Layer 5 of a small transformer language model trained on English Wikipedia (10 layers, counted from 0, width 64). Numbers have three digits each and are written without spaces.
A neuron adds its activation times its output weights to the MLP's output. To switch it off is to set its activation to zero at one token and run the rest of the model.

Output weights of the MLP neurons that the questions are about. A number n stands for (n - 500) times 0.0014.
n23: 415673421480507477520546459587596447486452464532478707459591575417617471464354580476511469552544433537482459397463564322498383561358568501415468557420434506531672348431469522466266400562469447
n25: 491685852408437503554590520302428556685437562496213437563333492308637479611481599685599398437381409448394416362598476465475453317674406521613640642405604463391421416579426539428326462411381532
n58: 566462548645582294504526389556535531620624615562406478501587570461445655324519348525526366537649293407560657616428501590421299690267436276360364527414538528529556580400403607535303580607558588
n73: 389479477459519570430566661654514581503575658513520489496505386404558544495759373402307504639477596621673552506558517589418486494422448464577472574400530486458626420548585522422535491465559389
n74: 355513438266488614557636613394511690569513545586334393619656289522478537499641674567400427707474470508496675492385579568586478529376342602628522634544623401494701379526496429485267569736672546
n77: 659582637515590600454474715676414430584572685595596424545658422486413458510750480373545496266615475673535452675470463673610495536656586531463457559666480522450508683447440622475773635412389265
n78: 602342340477587615503533501615515387482485200455394479485510415482402741271413622584646563426400671422422653675530499790582238490296369324409510676532590500374389505241588385384594560508436212
n107: 451627463276575413545423645606159568508666393658363284357479447423639541360707450499523435519614480502682433578429452650415409483550389445501582513338337402382581446606267440407544652486379502
n108: 467284545437698360532551551424577635484601573553421602549416535614273544324401576405449606641612403524461441564475480649297553962532576601393568514578361500519563622687414511571475453484329641
n109: 392709406649393492356703625349438628411619557473586427391598479545398659590465551330390427492533417384731331567685535563511596378690608707388571507574448657610319641494500427679455516395524654
n122: 643473719410624360407579387479619551587485430627433651562643487460516606652580489597613508665519529603418398566540426544456469368389514535574776357349712384639359311481543452473385549412691559
n127: 567592477522616438394515526544408634417561618521383465558538422666285601457586497303415466301500404385525369465345427584466493745562325629543524376610422630482363743589522427376579378449589461
n135: 614218461437452580318370425653579605860520687674433550494460494575527263652394427460560518496587345372650460476380545505307579436484603465490545470484566557704643632556538528576443677452445459
n167: 573606414463672586466696433321440414564555473549578739508589543614423320378487554700536359338486367762666419383448568366569306557478604755335660453529726287614483429533556431290455375663398605
n214: 547718413373384683486526389579496644561638305495718538462398464571477359591586315430435379493570330374664613490542327610440653450606559565641513335597603376279582653543598651556587557531432395
n242: 522376685580501259464337560419556463553472515546477479532372483442417395450596713449459476433407479534555479620346534628589678396720358249634507388506346428483471490558646406428398579632313391

Each question names a token from some text and the token that comes next. It shows the activations a of the neurons there, in the order above. A number n stands for (n - 500) times 1.7.

Then comes g, the gradient of the next token's log-probability with respect to the MLP's output, scaled to length 1. A neuron's effect is roughly proportional to its activation times (output weights . g). A number n stands for (n - 500) times 0.0011.

"ity", then " F"
a: 558527490498500450500509500491474494500500501442
g: 546577564513618493489621675558482493470583529543471413473513670430503386385526386557419574466257529353525439427869822501598696357329432498580506325611421310416327460609519578458429594708485522
Which neuron, switched off, raises the next token's probability most? n242

",", then " The"
a: 516519485501498500506498500500550468413500500496
g: 529539371526317555503747722436449467589688501653292546403668342420525614388532416616485711404514504448582704497655278611567387410473512583471633326443474641536319448298525465326617491504467557
Which two neurons, each switched off alone, lower its probability most, in order? n135, n122

" Sup", then "re"
a: 643500500487504418501493500500499509500469232500
g: 440412565699697393636546682555701359550705697433343475601433437324363486354632631670512506567547486393666541599656433537541508332607467551610490494380716339539544593503606285465524524615410609
Which neuron, switched off, lowers the next token's probability most? n214

" ", then "3"
a: 500496500501538487499499500441524407500499500504
g: 517272460388703546445650255670486784537392418597408674455551521429365373465636649517706283388582575392375568537301533523675395696663448442538356541440531542533476569524412441618464486533478511
Which neuron, switched off, lowers the next token's probability most? n109

" s", then "ep"
a: 500499521429528485499500500500510397500500501500
g: 327554499413565423603556403454479499486547473458511412491383557554566771350430378598560207585256498563522651554395514485472500320644517656464653585630506694672332575419459547779421303348526435
Which neuron, switched off, lowers the next token's probability most? n73

" then", then " received"
a: 500499499442498501500500500500501496498500500497
g: 646432570435342618579487519569533547693417617388503612413650580378398355516486515431417427326473592471433296468400248535410447652521545516459865407679457491752519566295486445474352464348376537
Which neuron, switched off, lowers the next token's probability most? n73

"or", then "ith"
a: 529500500500500456500500485500500501500500500490
g: 458540618509499395325375310409442408540475553512597543614579536348531220372621395749544511549440551761502399551523690389519632350651508530436580344467523261620581404487425500503416677527441226
Which two neurons, each switched off alone, lower its probability most, in order? n108, n23

")", then "\n"
a: 522503500500495448500499500500500489449500500477
g: 458421529612440567508504551510514594410584403458535548595629396332072421553487459684577507363401554484680634746556427349557425477396606463716467308413585463426641446240498462322607477482435437
Which neuron, switched off, lowers the next token's probability most? n135

"1", then "9"
a: 500500489500509387500367501500506487501500499500
g: 422482539396449482513658550411193471610437523402268414503592421474427434677277565608377515504414561758426473526638581510523532559453318569417431352813538558645467344437766408571511552505483361
Which neuron, switched off, lowers the next token's probability most? n107

" D", then "as"
a: 605500500497505193500500500500539453500500474500
g: 479537613602762527442442544361474621546616511518412387364416458439412658493476611655514475657205506724551509559627509563496720411741459524421612497303630293460498473320444485464413734560478651
Which neuron, switched off, raises the next token's probability most? n23

" Nor", then "f"
a: 653498500479499374500500504500515497500500424500
g: 614567557616663589672516482657579387408491532623251448542477363396608551449264247370569478313509514454587624475434548499499504393506513582586547495519351549653414528526410724898349584447516542
Which two neurons, each switched off alone, lower its probability most, in order? n23, n214

" Gu", then "est"
a: 705500500466504199500500464478500432500500363498
g: 493368387582324465434566492517300381406476548551655343450297416586643226455407541621444609444230473393582300424310462587566524387580574501649521676436518392526570390350619374627444396309393447
Which neuron, switched off, raises the next token's probability most? n23

" the", then " last"
a: 500505487500516500504500500500498500507500494500
g: 461516314499745336435486401344421699475454518403540614585467423375518560714810519385483359505419557476625493566371490618514451601590329630430445564514595474747634447690515607615622655602691552
Which neuron, switched off, lowers the next token's probability most? n74

" (", then "1"
a: 500563501500556497500531500500565501500554500526
g: 325530657489254557523268453400542378395567500381436308461566363348679559711585317438458521506790595509491724445401435475429296552379535499543606568519579580373599561571689378569429498525658481
Which neuron, switched off, lowers the next token's probability most? n74

" the", then " Department"
a: 500502496500505500500501500500500499513500502500
g: 508535537479391570432434534612333623572430433512483371499639651682281682524578663469542470519461416501407666516194373487501602508576559499451635480504392518268288328314458467547568363712509768
Which neuron, switched off, raises the next token's probability most? n135

" S", then "oul"
a: 510503504490500261500501500500518441500499501505
g: 486450655430534668541628130441584431601515398504421394536587545409597515465478483475505720389449606755460511540558792551414565432408579369528640493623318546392666539415484588440609327558568249
Which neuron, switched off, lowers the next token's probability most? n127

".", then " C"
a: 605500500500502441501500484500558500498499489498
g: 638323421609727503696418707495543463203606508608572452580633679396588375501387525432555669362666356409450474386659638485470479466573625501628355393369383393312532589600376406432621536540568488
Which neuron, switched off, raises the next token's probability most? n122

"ill", then " in"
a: 551500502506500490500499500500479494500500500500
g: 523499559523616501365470349501515583340394487383408620442358293440390426462330659401438624410670548189554459616761577409529250415393516506462541281456324464548471411688624572578446389587604546
Which two neurons, each switched off alone, lower its probability most, in order? n23, n77

"D", then " "
a: 562501500498500316500501500501500472500500501422
g: 673486607386537396577343484391413493138526421447419531392612402138548598343388305604534480442577538524616537467451769574291500478550504476603371586498560553493523621668488448410582343421434572
Which neuron, switched off, lowers the next token's probability most? n77

",", then " New"
a: 519523477501498500500498500500559467448499500491
g: 468488704644429583279436426615799382503501469477540422529517684416643264424480592668442476563443506431541582577534375578524545505644356596518506442705367527844529454437446479423653472527228466
Which two neurons, each switched off alone, lower its probability most, in order? n127, n58

" –", then " Mot"
a: 524535501500526500500504500500530444506500501500
g: 501452650485475581472701398627313547589612497574525501494706567640305376259583460615699519646495541510458467308573567790501562381467460500530475289801486464459613499424377450538388564591377334
Which neuron, switched off, lowers the next token's probability most? n74

"alls", then ","
a: 651500500499500327500503500495501500500500500458
g: 626674563374443514673498370483632442365389614368476566531752526554834361771535545429562459628549421565391562431251414551412400501503516375446407652614503594442656612373414463488550481317417374
Which neuron, switched off, raises the next token's probability most? n77

" T", then "ala"
a: 525500500461500336452499496500501456500500500500
g: 460618683546707501568405566435678578599734389465317413359352600531444652701485495610377647681511626631434519375564479246452589603535520360290303491525390473552434621506570507424599479678624534
Which two neurons, each switched off alone, lower its probability most, in order? n77, n78

" Art", then "ists"
a: 634500444402500323500506500450490491500500463431
g: 441536357464635515377521588533468614471488475500576621595399555365822601633225602452499728549295467477441434707541669557458536323605433600626653348417453503615348567597312461435483604295450497
Which neuron, switched off, raises the next token's probability most? n109

"R", then ")"
a: 561500500500524039487472499498555501500506499380
g: 529593500625521388706386515438703511294435564563760556532384522459597486377188474342698603439717452440348405553418635422310387512508654485496470557267455432623527522496347494575650528381449531
Which neuron, switched off, raises the next token's probability most? n74

" West", then " S"
a: 626500500499500380500500503500501490500498433496
g: 566451460681355465567441463649510415334454648362424542325532363261408494366590348379549751317358564310614758355539605436494561523536420589639504421367244540469591463568358529450433384539525471
Which neuron, switched off, lowers the next token's probability most? n77

" –", then " T"
a: 603519505500518500500500500500524412468500506499
g: 510470529604526533581543594524641338387705655523649609594570397617359581554616535527555600558284494484529663445635625376580587247416530522441415285512644305370587528519460304277567554402354732
Which neuron, switched off, lowers the next token's probability most? n127

"pp", then "ing"
a: 534500500509499500500500494499501472500500500500
g: 345485658423666528250467555497526406516412399590423365491541257436473378601382662487337295430546345506554369651436612485399598312284476536374526433478486497503507364319293499526433611674272581
Which neuron, switched off, lowers the next token's probability most? n23

"ant", then "uck"
a: 616499501500500173500528500500513500500500500426
g: 548522440613652444386571615599667484332667587619529449496255492689622516503757357581680482419679504480573432442680559543386421398464537532563595738580471480458642372756390372426467528314630552
Which neuron, switched off, lowers the next token's probability most? n242